Layer 5 of a small transformer language model trained on English Wikipedia (12 layers, counted from 0, width 128).
A neuron adds its activation times its output weights to the MLP's output. To switch it off is to set its activation to zero at one token and run the rest of the model.

Output weights of the MLP neurons that the questions are about. A number n stands for n times 0.0022.
n13: 4 -19 23 38 18 -24 -8 16 13 39 41 -5 -1 17 -3 2 40 27 -22 8 -25 6 6 -51 -37 -47 -15 16 36 -4 -8 -39 15 2 -28 27 23 4 -9 45 -4 51 20 3 -47 -41 -8 -30 6 -15 33 -6 27 16 -22 -29 11 -15 39 10 -14 -15 -1 33 -34 -42 0 -9 -10 -3 35 9 0 41 13 -9 17 19 -37 -23 7 -71 -15 -17 48 18 21 50 58 10 1 -44 8 -3 -43 -13 5 -46 -46 -36 8 -4 6 11 7 -49 -7 -21 0 11 -7 -21 1 65 -1 -3 22 -18 -19 43 9 6 -11 -4 -1 -35 55 33
n64: 3 59 -26 33 9 61 43 -18 -31 10 -8 30 -29 7 -3 13 -66 53 4 -21 -8 -67 11 40 6 -32 -17 -14 28 78 4 6 -48 -51 -4 15 -14 -23 27 9 5 41 14 -8 -14 2 -12 18 33 -45 27 -26 -8 -8 -45 -5 16 15 13 23 4 -27 -6 -4 -39 3 -25 19 41 -10 -5 26 26 23 -16 -15 -35 -3 -28 21 -8 -30 -47 21 -15 15 27 50 50 -56 -17 -1 -9 -8 -13 -34 4 -26 -44 -45 37 -1 3 28 8 7 53 -15 26 30 -13 -57 13 52 -12 2 6 22 30 -45 -60 -29 1 -17 -12 43 -32 18
n97: -39 -9 19 -58 -32 44 34 65 -21 0 -2 -45 13 58 7 -4 17 -10 -13 10 13 5 -2 30 6 28 -1 6 22 3 64 -6 -1 10 19 -13 29 -27 -12 -6 11 32 -31 -50 -1 11 -22 -42 1 5 18 32 0 23 29 26 15 -2 34 3 -16 -21 18 -28 -1 -23 -28 -22 2 21 34 51 -5 -19 -48 -4 -6 -38 18 20 25 -12 -20 15 6 -14 -20 -10 -5 -39 -14 10 -12 53 -38 26 -54 38 -27 6 -5 -34 3 31 32 -27 -3 -24 23 -27 28 -25 -9 -13 -63 12 -1 18 -1 12 16 -18 -25 -8 35 -15 -10 -48
n205: 13 -2 20 -30 -44 -7 -13 14 -16 -14 41 -29 -33 30 7 3 9 -13 -42 41 -10 -8 3 -12 19 -16 -15 -7 28 -18 4 2 11 7 6 -13 23 1 -29 -22 4 17 8 32 13 -11 17 -11 15 -6 1 -5 -26 8 25 27 8 -26 23 7 -43 21 -29 -7 -29 22 1 1 -5 -18 3 -15 -19 5 -5 18 -1 -37 -4 21 -12 -22 -34 -71 1 31 -17 22 38 21 -9 3 5 29 28 16 26 48 -7 26 54 -7 10 -6 2 6 -37 -5 2 1 -10 -36 -1 -17 -55 24 -4 35 41 16 -31 -11 -6 -5 11 -14 -12 -20
n228: -3 -10 -13 -18 -11 -9 55 -22 8 -5 -6 -42 9 -24 -18 -5 3 45 63 -4 -13 66 9 -5 29 1 3 -1 21 -6 -18 1 -18 0 19 -25 15 -4 37 -39 -19 -8 -25 -41 -31 -23 -31 4 -10 -7 -6 19 -6 11 29 -23 -4 -10 18 -1 50 13 10 -17 30 23 -28 36 9 52 -8 18 -5 6 18 9 40 13 19 2 -20 -40 2 -10 -44 32 0 -28 -20 11 -9 35 -41 12 7 15 -12 23 -17 4 -14 18 42 36 -18 -49 -17 21 -20 -19 -6 -33 8 24 2 27 11 6 -19 14 -3 -7 1 -28 -32 -14 29 -5
n229: -32 40 29 -22 -10 -3 -5 -7 -23 -29 13 -24 14 -10 14 -16 21 -14 37 33 3 29 -30 -13 9 2 -12 -13 -54 36 -15 -62 31 -28 -35 -30 -30 3 -21 -37 11 7 6 11 26 -24 0 -1 -10 5 -21 -3 -8 29 -35 -7 7 32 16 23 15 -38 -2 -9 -25 13 -4 3 59 9 -8 -1 -7 -30 0 22 -14 -18 -1 39 20 10 27 -43 -1 -19 38 24 -17 -43 5 1 -16 9 7 2 28 4 6 12 24 13 32 -16 -10 -14 -43 27 -7 -7 -24 16 18 21 -36 9 22 -12 28 -1 41 -21 53 -13 35 -21 -21 40
n233: -20 -23 -27 -6 -13 -44 -3 18 -1 -29 20 -32 37 -18 55 -16 -20 -30 17 8 40 -34 14 -22 5 -31 -14 -5 -32 -10 12 0 43 -11 -16 -16 -22 -19 11 19 -5 -42 -2 43 26 23 -37 -25 -4 -16 38 -38 8 -10 -17 50 -25 60 -6 5 10 26 7 -5 -76 16 -56 8 -55 15 3 16 -12 2 13 37 -19 5 9 7 17 17 19 0 42 -25 4 51 43 2 -15 -17 34 33 5 8 -9 5 0 23 -16 -19 8 37 14 2 -13 -7 2 2 -21 3 -17 -13 -20 -1 3 25 12 56 -17 34 -19 24 -27 -2 -31 -11
n257: -11 -74 -15 3 72 -24 3 22 1 16 20 -23 -32 -6 21 -1 8 -40 -30 -57 21 -46 -20 24 7 28 2 -31 58 -18 30 0 -22 18 -3 -7 15 -14 19 -22 -7 35 -18 -35 -14 -14 -23 34 -3 -5 47 -69 29 -27 -27 25 -37 -3 -33 29 -1 16 -3 -25 9 -34 66 -24 -19 -20 -3 -15 48 -25 -6 -31 62 19 9 47 34 -43 13 -5 1 -10 -1 -27 3 -21 -48 39 -12 -2 25 39 16 1 51 -10 -36 -10 13 -31 12 -12 -17 32 -2 11 93 12 41 13 -1 11 9 12 -7 14 -44 -30 40 5 -14 -9 -5 5
n284: 10 -8 56 -27 -6 -3 24 -19 36 9 19 15 -66 -19 3 1 -2 9 -28 -10 -9 3 34 -19 -37 11 35 -20 35 46 19 -19 3 31 -9 58 37 -16 -52 -14 -76 -23 -14 -30 -23 -18 26 4 -16 -18 45 -29 24 -32 -6 18 0 27 4 20 23 -11 6 2 -19 -14 -29 -35 -8 17 -27 -2 -11 51 8 16 37 -18 35 21 -7 59 40 13 -15 -5 -39 -13 40 -33 39 -14 -26 -49 -21 46 29 -12 -51 -13 -25 -23 -41 11 -40 -15 0 32 -33 -12 41 19 -3 48 43 37 23 -44 39 -21 -7 32 15 15 -60 10 4 30
n317: -14 39 -10 28 -16 -17 14 18 -35 -23 2 13 5 37 36 0 3 -28 22 17 -1 -10 -6 30 31 24 22 -17 -2 29 -46 20 -19 9 -11 -60 -37 -1 -15 -40 -15 -44 -25 -55 -5 8 -24 3 -25 17 22 -68 37 -11 9 -91 -17 -5 -24 29 -55 38 -18 -2 22 -12 78 43 -8 -24 -15 17 13 -32 15 40 -23 7 -9 -27 4 15 6 20 2 -15 -5 12 52 48 5 -3 -7 -13 -18 28 26 13 25 -25 4 -34 -9 -11 41 56 15 -5 -15 -17 -57 22 20 -28 17 25 -41 9 2 -13 35 58 5 -24 5 -1 21 -1
n357: 13 47 42 -19 -9 -15 14 3 -9 -6 -1 12 0 -4 -10 -90 -16 8 -23 -33 -3 -9 -7 -2 -14 -7 -2 -1 -19 -9 8 0 -3 -10 6 11 3 -9 -11 -2 -1 -13 8 -9 -2 19 -25 38 36 52 -5 24 -16 5 -9 -10 18 0 35 29 15 -6 2 -5 17 -8 -5 -10 61 -5 10 -41 -18 -13 27 -1 4 -5 12 25 -1 11 -9 3 17 34 7 1 -7 -13 -1 -18 -52 6 21 -21 19 -9 -8 -12 9 4 3 -11 7 -8 -43 22 -2 9 15 16 0 16 6 7 16 9 -5 -16 -18 6 22 -16 -14 -5 -13 -17
n399: -37 38 23 -17 6 30 -6 -5 4 14 -11 47 7 44 -35 -18 -48 11 -12 19 16 54 3 8 13 1 -8 18 -4 35 -76 13 8 -2 -33 -26 -58 -35 3 24 29 11 20 10 39 3 0 -22 2 -9 -18 -15 6 -28 21 1 13 9 -5 -6 -9 56 -51 1 1 34 11 -18 25 11 3 -20 29 -1 26 25 -31 21 -20 -41 17 29 5 5 -65 -64 -24 5 87 40 5 -9 -15 -12 -35 22 19 -12 23 30 -43 -32 65 -2 -24 27 -25 -89 -11 -18 -46 3 -46 -48 15 -10 -11 -1 1 -83 55 -27 4 5 52 -8 20 69
n405: -38 -38 -11 47 -71 18 -44 38 14 10 11 -70 9 -17 45 23 34 -7 27 0 -15 -7 -11 -74 29 -78 -12 -13 23 -12 15 1 3 20 77 -2 20 48 8 -63 -9 -22 30 1 27 32 -21 -14 -19 -6 4 -27 -50 51 16 2 15 -24 -15 38 15 4 -11 38 -26 -30 -8 21 1 3 -26 -16 -26 -19 23 17 11 18 -42 -7 30 -9 10 -10 41 -42 -5 -21 -54 37 12 -2 -21 -49 -21 46 1 -47 78 27 7 42 3 28 -21 16 -7 28 -14 -12 37 16 15 -16 13 10 13 17 17 7 41 -6 -36 -27 -36 18 13 -1
n469: -2 -6 -34 16 7 30 -9 19 33 9 38 15 -3 -19 7 2 -42 17 2 -13 5 -25 -48 5 18 -9 23 -2 -2 -22 -8 -15 -2 -6 -16 -34 -15 21 -22 7 1 -30 7 16 -44 -22 -44 17 36 26 -50 14 -20 -15 -33 -46 -7 35 23 21 -7 28 30 40 -11 10 11 -26 82 -2 -12 24 -29 42 10 37 27 -15 16 38 24 44 -23 4 35 -22 0 43 9 -46 -24 29 21 -25 15 -23 -8 63 -21 5 -22 13 35 -3 20 -27 30 25 -64 15 -12 -9 -3 -53 -12 38 -57 -29 -6 -62 -45 -2 -5 -16 -9 19 26 12
n478: -51 41 -57 29 -20 45 -42 2 -24 21 9 -49 4 -10 -29 6 -8 8 24 35 20 39 29 -12 -9 29 2 -14 9 9 -18 -4 -4 4 14 -28 8 9 35 -42 14 44 -1 1 -14 -8 -13 -15 7 4 -50 -20 9 -13 18 -30 1 11 39 -18 75 -13 0 -37 -37 -29 20 7 42 26 4 -6 -6 -25 15 -31 6 1 3 8 9 -48 3 11 8 8 1 11 17 -7 8 1 -15 -2 -35 18 -17 20 6 -20 -28 -18 12 11 32 -11 18 -47 48 7 -44 7 -16 -7 -15 -20 14 34 36 4 -25 -26 -1 26 18 14 4 -61
n493: 14 5 7 -37 26 42 14 -58 5 -43 -1 23 23 23 -5 -15 -60 10 -12 14 -18 15 -9 40 -49 32 16 4 -6 19 18 3 -8 -16 -23 21 -5 8 -26 12 31 -2 -3 13 -13 -6 24 19 -14 10 -71 20 5 -40 -34 15 29 33 15 -37 39 4 4 -34 -42 41 -20 -22 19 -3 36 17 9 0 -39 -7 -10 14 25 -57 -10 27 -6 -28 -16 8 -13 41 13 -16 11 -43 16 -8 14 -1 -23 16 -6 -33 23 33 1 -8 -47 43 18 18 13 12 16 17 15 -48 -6 -28 -28 4 2 3 -10 25 22 -23 30 -49 2 -10

Each question names a token from some text and the token that comes next. It shows the activations a of the neurons there, in the order above. A number n stands for n times 0.029.

Then comes g, the gradient of the next token's log-probability with respect to the MLP's output, scaled to length 1. A neuron's effect is roughly proportional to its activation times (output weights . g). A number n stands for n times 0.004.

"oth", then " the"
a: -4 5 -3 0 -3 -6 -2 -1 -1 -4 63 -1 -2 0 0 18
g: 5 -15 31 33 -9 30 -20 -40 -18 3 13 -29 -17 -6 -34 -3 7 15 22 40 -22 13 -8 -23 6 8 -3 8 -9 10 -55 5 -29 -39 30 22 -17 1 51 -31 2 31 -17 -8 20 18 9 -4 13 44 -10 11 -21 -27 34 -8 3 43 -1 12 11 -29 26 -28 12 30 -27 30 3 -40 -18 24 16 39 3 35 -3 13 -37 -20 10 -21 -22 -32 3 -23 -20 -5 -24 12 13 -10 26 4 4 -5 11 25 25 -11 -13 -3 -5 -6 -19 0 -14 -7 24 2 1 39 -36 17 12 -8 -8 29 -37 44 -22 -6 21 7 -21 -39 -15 -6
Switching off which neuron hurts the next token most? n493

" L", then "iam"
a: -3 -5 0 -6 49 -5 -4 0 -1 -2 73 0 -1 -4 -2 11
g: 14 21 -19 -10 13 5 26 -33 36 -2 -15 -9 20 22 -30 48 34 19 -7 -27 9 -1 2 29 8 -16 1 3 -38 -33 10 -16 11 34 -7 -43 17 -15 48 -1 1 5 -24 16 -21 4 -23 -55 55 13 0 34 -29 -1 -8 -8 -25 -2 9 17 5 35 -29 -33 10 15 28 -43 -3 -17 20 -24 -39 -5 0 4 30 -1 8 -25 0 14 30 12 39 -4 -16 13 20 9 -1 1 -28 17 3 2 -1 -1 -22 32 -30 -8 21 21 13 -11 -38 -21 -26 -11 29 -30 -6 -8 26 -5 21 19 0 17 -34 6 19 2 -28 -19 -44 5
Switching off which neuron hurts the next token most? n228

"s", then " and"
a: -5 0 -5 -1 -2 -2 -5 -6 -6 -5 67 12 -5 -1 0 -4
g: 23 8 34 1 -46 0 -5 -11 -11 -12 -1 7 -44 -9 -35 3 36 4 32 10 -16 3 -4 10 -1 -6 18 27 6 -40 23 -22 -36 4 -48 -4 12 -7 16 -5 0 21 24 -23 -30 -13 11 41 0 12 21 -5 39 30 -15 -14 -5 24 1 15 29 -17 8 18 -7 11 -12 1 6 -29 -31 46 -42 20 5 3 -3 -13 0 -13 7 46 6 43 -24 0 -36 11 -12 -23 17 8 -18 -33 -19 0 -1 -7 12 -1 -54 -30 34 3 -11 -19 6 -25 11 -24 22 27 15 36 -17 20 -35 21 -49 7 33 -18 4 -9 32 25 13 -21
Which neuron, switched off, raises the next token's probability most? n284

"|", then " 3"
a: -5 -4 -5 0 2 -6 -4 -1 0 -4 93 0 18 -5 -6 -4
g: -27 46 33 12 8 -5 -41 7 2 -3 0 6 -15 15 -7 -7 21 -11 28 31 9 55 6 10 7 8 19 -26 -11 -20 7 44 -24 -16 37 10 -5 11 -21 15 0 0 -3 -21 21 10 -14 -13 -18 20 -1 -50 -33 2 10 1 -27 18 -14 49 7 42 -5 -37 9 2 -31 -43 22 23 6 -6 19 -12 52 -29 8 -4 3 -29 -10 -9 -39 -33 1 -21 -47 -2 16 16 9 35 4 4 -32 8 4 -42 8 -7 5 -21 -11 2 7 -22 -7 9 13 58 -13 15 -21 24 -25 3 17 13 -24 20 12 -14 -34 -13 -17 24 22 -25
Which two neurons, each switched off alone, lower its probability most, in order? n357, n405

"0", then "."
a: -2 -4 -1 -2 -4 27 0 -1 -1 -6 64 -4 0 2 -6 5
g: -28 -51 -1 -21 -28 -24 15 19 -15 5 23 -2 -2 -11 29 -23 -58 -29 -32 28 -25 15 56 -20 32 4 8 -3 -9 8 -12 -10 22 -1 -24 -2 17 2 -29 44 0 12 -15 -18 13 -3 6 8 -11 -6 -9 -7 -37 -15 -2 -10 13 -2 15 4 7 14 -18 26 7 3 6 -20 -22 -6 7 19 5 -38 11 61 -15 45 9 18 41 12 40 -21 7 -14 11 -41 -21 -8 4 50 14 3 -32 15 0 -8 -15 9 14 1 10 1 4 -36 -4 5 -7 -6 -43 0 31 9 32 12 -5 -34 29 -3 22 -7 38 32 -48 9 -19 -5
Switching off which neuron hurts the next token most? n229

" |", then " W"
a: -5 -5 -1 -5 -5 -4 -6 0 -1 -5 65 0 -5 -5 46 -5
g: -36 11 0 10 -40 19 13 39 -51 17 -1 45 7 30 2 -13 -15 -4 -1 -7 -29 16 -1 18 15 11 -45 17 36 12 -3 29 -16 14 10 1 13 7 3 -43 -5 -8 5 9 4 -13 -21 8 20 -31 0 0 47 -16 18 -8 -13 32 27 -15 2 19 -19 33 -5 -8 -22 47 14 16 -13 15 -2 9 1 -10 9 -10 10 7 23 16 -1 8 21 -22 32 -7 -39 -3 10 59 0 -25 -23 12 10 12 33 -25 -7 7 -35 -9 -12 27 -58 12 0 6 -29 21 -10 21 15 -60 -16 -20 -23 -30 6 -8 12 -5 -18 -23 -47 -27
Which two neurons, each switched off alone, lower its probability most, in order? n478, n357

" |", then "\n"
a: -5 -1 -5 1 5 -6 -6 -2 -3 -2 67 -4 -5 0 -5 -5
g: 20 5 -13 -6 27 -12 -3 14 -16 25 20 -8 -41 24 -20 21 -16 -5 -16 -3 4 17 -13 59 -24 11 -15 -24 11 25 -21 -29 15 -18 -22 46 27 -37 -1 -16 14 8 13 16 -21 5 -23 -18 -36 -18 -27 48 36 -27 -13 -4 -33 10 -29 16 7 -6 -20 -17 4 -7 22 -20 -9 3 8 25 -14 22 0 -8 1 8 32 -19 16 5 0 10 -24 26 40 10 57 23 -14 -17 -2 36 -19 11 -12 -24 -35 3 -34 14 22 -6 -13 -10 20 -4 -8 23 19 11 -39 2 -36 57 -10 -43 15 -24 15 -6 4 -9 19 -35 9 34
Switching off which neuron hurts the next token most? n405

"F", then "irst"
a: -5 -3 34 -4 -2 1 -4 -2 10 -4 75 -2 -6 -4 -3 -6
g: 1 -23 -3 31 2 -20 18 -21 -16 -10 -15 -34 15 14 24 23 -23 -29 15 10 27 -19 -1 -12 -28 -17 16 -21 -26 13 11 -7 4 38 0 26 26 2 4 16 18 3 12 -15 -10 3 14 -44 -28 -71 -16 -36 6 22 -25 -12 22 7 18 -2 7 18 -7 -6 -1 20 41 22 28 -32 -2 17 -47 4 18 14 -20 -12 10 -16 13 -42 -27 -13 21 -42 26 13 12 -7 20 4 17 14 14 -9 -27 13 -36 -19 14 0 47 1 -35 17 -50 27 41 25 17 -17 1 20 -3 2 21 1 42 -34 15 -11 9 -24 35 -21 -17 -3
Switching off which neuron hurts the next token most? n97

"r", then "ide"
a: -5 39 -4 -1 2 -3 -3 0 0 -6 45 0 0 20 -5 23
g: -26 -28 -10 1 0 3 -35 17 -32 -32 11 57 23 -22 9 5 -10 8 -13 23 -9 -30 4 14 -22 -13 -3 1 35 1 28 -27 14 -42 33 -20 -13 -1 -2 13 9 -10 16 -7 -8 -18 -3 33 4 -49 -1 -7 30 20 0 8 6 15 2 70 -2 -23 4 -5 28 -28 27 -22 -3 31 -34 44 10 -10 57 8 1 6 -4 -9 13 -2 -22 -26 11 4 -5 -14 -48 -7 -13 -15 30 0 -35 -49 8 20 6 21 19 -15 39 30 5 8 4 15 12 -29 0 1 10 14 -32 17 -32 9 18 -25 15 -3 -35 -22 24 -21 20 -23
Switching off which neuron hurts the next token most? n64

"he", then "v"
a: -5 -5 -6 -1 -4 -1 -3 -2 -6 0 41 -5 0 19 0 -6
g: 30 -23 5 -10 19 -31 -10 14 25 -39 40 -50 -11 9 -7 22 -27 -7 8 -17 -34 -27 21 -24 20 35 6 -23 -21 -42 48 -4 -24 -21 11 -12 10 -21 4 9 -33 3 -2 -4 13 -21 16 14 15 28 34 -9 24 -1 -20 -9 -8 7 4 -34 -23 36 36 -14 17 8 -44 -15 28 25 -24 -4 10 -31 -9 -35 -23 -13 -4 14 -10 -28 -11 -20 1 -6 24 8 -16 -6 15 27 20 36 10 21 -1 8 8 17 -39 10 43 10 25 5 -9 16 19 21 2 -30 -17 -6 -34 31 -17 -6 -4 18 7 8 -38 1 19 -13 18 63
Switching off which neuron hurts the next token most? n469

"f", then "end"
a: -3 0 0 -5 -1 -6 -6 -6 14 -5 78 0 -5 -4 0 -5
g: 2 -25 -11 -14 -16 30 41 18 -35 -4 17 -26 -21 6 2 23 -17 11 -9 -10 -20 8 -16 42 6 5 -14 39 -14 13 18 20 19 -3 8 12 18 0 11 11 16 -7 10 3 -36 11 18 -50 9 1 -47 6 -15 1 37 -4 1 12 -4 -19 4 -53 -2 14 -5 -16 -1 -22 -21 -1 41 -18 8 20 -22 6 -28 -29 -45 29 -7 -5 1 -5 -12 3 45 -21 -3 9 19 -4 -10 21 32 -9 41 -6 -21 4 8 46 -29 -39 -26 21 -21 -17 13 17 -11 -4 1 76 -15 -7 13 -12 32 8 -8 2 -20 -64 16 27 10 -14
Which neuron, switched off, raises the next token's probability most? n284

".", then " These"
a: 2 -4 -1 -5 -5 -6 -6 -1 -5 0 67 -6 28 0 -2 -4
g: 22 19 -43 -14 -19 -21 18 11 17 36 17 -26 -16 8 -2 -12 6 -19 0 -37 -18 3 -11 28 25 -3 6 33 19 -3 0 4 -14 -11 9 14 -6 1 19 -58 13 10 2 14 -13 8 -4 -8 29 -34 5 -2 20 10 2 -38 28 -20 36 23 11 0 -8 12 -15 -3 -1 64 -2 -50 -33 -28 21 -9 6 7 9 -28 -28 13 -42 38 16 17 -11 -1 11 -18 -33 -1 -26 -5 3 -3 15 -15 19 -7 42 49 40 40 8 24 -13 29 10 -26 9 4 24 15 -21 -19 16 6 14 -41 -23 -27 -34 0 13 -25 -45 -1 -8 -22
Switching off which neuron hurts the next token most? n405

" st", then "out"
a: -2 -4 -6 -5 -3 -3 -3 -5 4 -5 69 -5 -1 -5 -2 -3
g: -33 0 35 12 -6 -4 13 24 34 2 14 -22 -31 -23 -2 -22 -30 15 33 13 6 48 12 9 20 -35 -15 3 11 5 2 0 -7 -4 -47 1 16 -30 -6 -1 -5 -8 -11 -11 18 19 13 -12 -18 4 10 -30 7 24 0 59 -13 29 22 48 14 3 30 -3 -35 -21 3 21 -25 9 7 3 32 20 -33 22 7 -40 10 8 -20 0 -14 -12 -12 -14 0 -15 -30 -32 -18 1 16 -7 1 36 -25 -27 5 1 16 12 -3 -4 -25 6 -17 -22 -67 -45 30 66 -19 33 3 17 -22 -16 6 -17 10 2 17 2 -7 42 -22 1
Switching off which neuron hurts the next token most? n284

"8", then " ("
a: -5 -2 -2 18 -3 -5 -1 -3 -5 21 65 -6 -3 0 -1 -5
g: -32 29 -23 27 21 35 -13 -18 0 0 -6 -30 23 17 -22 27 18 -16 -18 12 12 -1 1 -5 28 11 -40 17 -26 62 2 -19 -6 -7 18 -10 -4 -17 54 -12 -11 -3 21 7 -29 -4 -26 17 27 -1 -13 -12 -1 19 -17 -21 -23 30 -1 -13 11 -15 -31 5 3 -32 -19 -16 -27 22 31 -1 -16 25 42 -25 1 -14 -3 33 13 -13 20 15 -21 9 63 5 5 16 -13 -37 6 15 1 -25 12 -30 1 -7 -11 -20 24 -1 2 27 38 7 -11 8 11 9 -18 -33 -28 -45 15 28 -5 18 21 3 -62 -13 24 -26 22 -34
Switching off which neuron hurts the next token most? n284

" and", then " We"
a: -2 0 -6 -4 -3 -4 28 -4 -2 -1 55 -2 -3 -2 -2 -5
g: 18 -42 -44 33 -2 -19 -52 20 -7 23 12 -13 -1 -13 19 43 12 -18 -2 4 38 -6 9 2 12 -54 -4 11 -3 -15 31 -1 -14 -12 -13 0 28 -14 2 -24 -7 -21 29 3 2 12 2 -12 -6 -27 6 -26 26 -25 -43 13 -3 22 -12 -20 -5 19 20 39 -7 15 12 -12 -52 -41 1 22 -3 39 -9 20 13 -23 -9 4 23 -29 -7 32 20 -16 29 6 -7 -15 33 -15 44 -12 -9 -12 5 7 21 51 1 -3 -35 -5 -11 -15 -25 28 -1 21 22 -2 -22 -8 -31 -20 2 51 7 30 15 -29 12 -41 -19 15 16 0
Switching off which neuron hurts the next token most? n233

"4", then ")"
a: -5 -2 -4 45 -4 0 -3 -3 -5 0 63 -5 -1 0 -5 -5
g: -26 2 -21 -29 -6 -8 3 -23 -16 54 -7 11 -3 7 -5 17 11 -28 4 -43 -4 -15 -14 -4 -23 -12 -1 -20 -19 38 -57 30 -28 -42 21 55 -12 -21 27 12 23 -6 -5 14 -7 3 -4 -10 -12 19 11 55 12 13 24 12 -72 23 4 31 24 -43 0 3 3 28 -18 -6 15 40 -13 1 1 33 5 -8 -4 -12 17 31 -32 -21 7 16 6 -3 9 8 -15 5 -15 -4 -3 -1 9 -37 -11 -11 -1 32 4 -37 7 13 3 10 -9 19 11 47 36 -14 -36 15 -2 -37 44 -6 -11 8 -20 -4 -22 9 -4 -16 24 6
Which neuron, switched off, raises the next token's probability most? n205

" the", then "c"
a: -1 0 -5 -5 -5 -2 29 -4 6 -3 60 -5 -1 -1 -3 -6
g: 51 -20 -23 -11 -8 11 -6 -1 15 -29 13 5 -30 9 8 6 14 -6 -39 -20 22 23 -13 9 1 44 17 8 -28 9 -29 -19 5 -3 -10 9 -39 19 38 -21 -1 4 4 -63 -19 -22 -8 -26 17 -20 -2 20 -8 0 23 -40 41 28 29 21 -9 -15 -26 -40 18 36 30 11 8 -36 -17 6 -31 13 3 -24 -26 3 20 11 -43 -3 11 -1 7 -27 32 17 -16 18 0 -1 -17 41 8 19 -8 6 10 4 -5 -27 -27 8 21 2 9 -21 -25 27 19 8 -35 6 35 -25 2 -29 17 14 -9 64 13 17 -9 -11 -18 32
Which neuron, switched off, raises the next token's probability most? n233

" (", then "40"
a: -4 -1 -1 29 -5 -1 -4 -3 -2 -6 67 -1 -3 -1 3 2
g: 14 20 -36 -37 -7 -22 24 32 -13 19 26 -22 -7 -2 -10 17 4 2 7 -22 -9 -13 19 -36 -4 -7 -25 -7 -45 -4 34 -27 10 44 -14 22 18 19 -37 14 31 10 2 39 -13 25 -28 0 7 0 20 -12 -24 13 41 38 -4 -24 14 -44 39 -1 22 9 33 -9 12 -7 -19 -2 2 38 -34 11 12 34 -4 -2 -45 2 14 -17 5 24 -14 -7 -16 10 4 -16 -23 -1 18 2 -42 28 -21 -23 -29 10 -9 35 -13 -4 -68 -23 -11 -22 -13 -2 7 14 28 17 -7 -28 -12 18 -30 29 32 -7 17 22 -2 -1 21 -17
Switching off which neuron hurts the next token most? n317

" |", then " J"
a: -6 -5 0 -5 2 -2 7 0 0 -1 49 0 -4 -6 14 9
g: -10 11 -44 9 15 -14 34 -3 0 -5 -9 9 7 17 -10 10 42 12 13 -11 -11 16 0 -4 -19 -44 -20 19 27 -1 -5 8 11 -5 -40 0 22 32 5 -15 21 -38 -2 78 -14 -38 -9 -1 -4 12 32 19 -31 28 3 26 19 25 -27 -12 -21 -5 -25 0 13 4 7 5 3 -29 -29 -68 -11 31 -12 14 -5 13 -4 -12 -11 -35 2 -10 26 10 -4 14 15 -30 33 13 0 37 -6 -17 8 -16 13 34 44 3 -57 27 10 -12 23 31 -15 3 15 -12 3 20 -24 -35 -36 -34 -16 16 -26 -16 -7 -9 11 -3 13 -1
Which neuron, switched off, raises the next token's probability most? n478

"E", then "um"
a: -5 -5 -4 9 7 0 0 -3 23 -4 59 0 -4 -4 -1 -6
g: -11 5 50 7 0 31 9 -13 30 53 -7 -38 4 24 0 24 -1 -40 -23 -16 29 -8 19 -23 26 -33 41 4 5 39 6 -15 -16 -15 -4 11 6 0 21 16 2 19 -18 -14 -12 24 -22 -27 -24 -7 -7 7 0 -43 15 18 -19 -27 -6 42 14 -38 -12 -30 -4 -15 -30 8 -19 11 23 -30 21 -11 22 8 -36 -12 -60 -9 44 16 -2 3 19 22 -12 0 16 -22 14 10 13 -22 -14 14 14 -6 -40 -14 23 18 -11 3 -4 -32 -9 6 -12 4 -23 -22 -15 35 2 37 -1 -26 -12 25 13 -5 -7 0 -37 48 42 6
Switching off which neuron hurts the next token most? n284

" Ed", then "ap"
a: -6 -1 -3 -1 -5 -6 -5 16 -6 -5 77 -1 -1 -4 0 -5
g: -1 -21 -18 22 28 42 -12 35 57 -20 -12 -47 10 18 17 17 -6 -42 3 -31 27 -33 -10 6 35 -31 23 16 13 -23 -54 -11 -12 -33 -25 1 -1 -17 8 46 9 41 -6 14 17 15 2 -30 -31 8 -9 -27 10 -16 27 15 1 -12 17 -30 3 -20 -3 -14 -5 16 0 -28 -26 38 22 -17 10 -49 -43 -2 -8 4 0 20 23 -5 -26 5 -4 1 8 47 -9 -6 23 14 5 -6 -1 8 -15 -4 28 0 -2 15 -20 -5 10 -3 5 30 -14 -24 21 -10 -28 -26 29 22 3 -20 -2 38 18 18 -1 -3 -46 -7 5 36
Switching off which neuron hurts the next token most? n257

"\n", then "|"
a: -4 -2 0 -6 -6 -6 -6 -3 -5 0 85 0 16 -6 -3 7
g: -29 17 12 -34 -7 1 24 27 6 15 -13 -30 33 -26 13 14 3 -30 29 -46 11 23 22 -1 -39 -16 10 -43 24 -14 -9 11 37 12 3 7 -50 5 -49 -7 39 0 -14 -24 24 -44 -39 -11 -9 -24 12 -16 5 2 -10 -15 10 -15 7 -7 -7 -25 4 22 1 32 2 -26 6 28 2 23 43 54 5 -2 12 52 -25 0 0 24 15 -11 -11 -25 -21 -25 -35 12 12 10 8 -20 7 16 11 25 -6 0 22 -43 9 17 -26 -24 -3 16 17 1 3 -52 4 9 -1 -27 4 32 10 31 13 5 -29 17 0 -17 9 24
Which neuron, switched off, raises the next token's probability most? n357

"um", then "a"
a: -1 -1 0 -6 -1 2 0 -1 -5 -5 67 0 -4 7 -1 25
g: 6 -1 17 40 -6 -49 2 19 -4 32 -58 -15 -8 -29 25 -19 0 7 66 -2 -10 -15 -35 -1 -5 -6 -36 2 5 -16 11 10 -3 -21 -4 24 -10 -13 -4 -9 -12 -17 4 15 -8 -10 -13 43 -13 1 1 29 28 -17 28 43 -9 -36 -5 2 1 -2 -3 -43 -28 -3 -20 -19 0 -32 4 -54 22 -16 -26 19 -8 8 28 16 9 3 5 32 -11 21 -28 -17 14 35 3 -8 27 0 31 10 -11 -14 19 -21 -34 -12 5 -26 -18 9 48 22 19 9 0 -21 23 -5 2 52 5 2 -37 11 50 29 24 -10 -14 -20 7 -4
Which neuron, switched off, raises the next token's probability most? n469

" Mar", then "let"
a: -5 -1 0 -2 13 -2 -5 -1 -5 -1 58 0 0 -5 0 2
g: -14 13 12 -16 29 -33 27 39 -34 4 16 0 7 4 -33 1 16 57 -12 -10 7 -10 -13 -23 -4 17 -2 -23 14 -42 -15 14 41 -43 -19 0 1 14 8 2 7 24 15 -19 0 10 -4 -43 7 28 16 -2 -11 36 0 23 -13 9 44 -11 -16 2 38 10 -6 21 -16 -21 -9 -19 18 -50 -31 7 -8 -8 17 9 2 -29 -31 20 -3 -23 1 44 40 -2 -9 -8 -10 -49 22 -21 35 23 -6 -11 -8 5 -21 -54 -26 13 -13 -13 50 6 -25 16 -26 -5 -2 -17 -8 0 -28 26 -3 31 35 -8 4 36 13 -21 -6 11
Which neuron, switched off, raises the next token's probability most? n13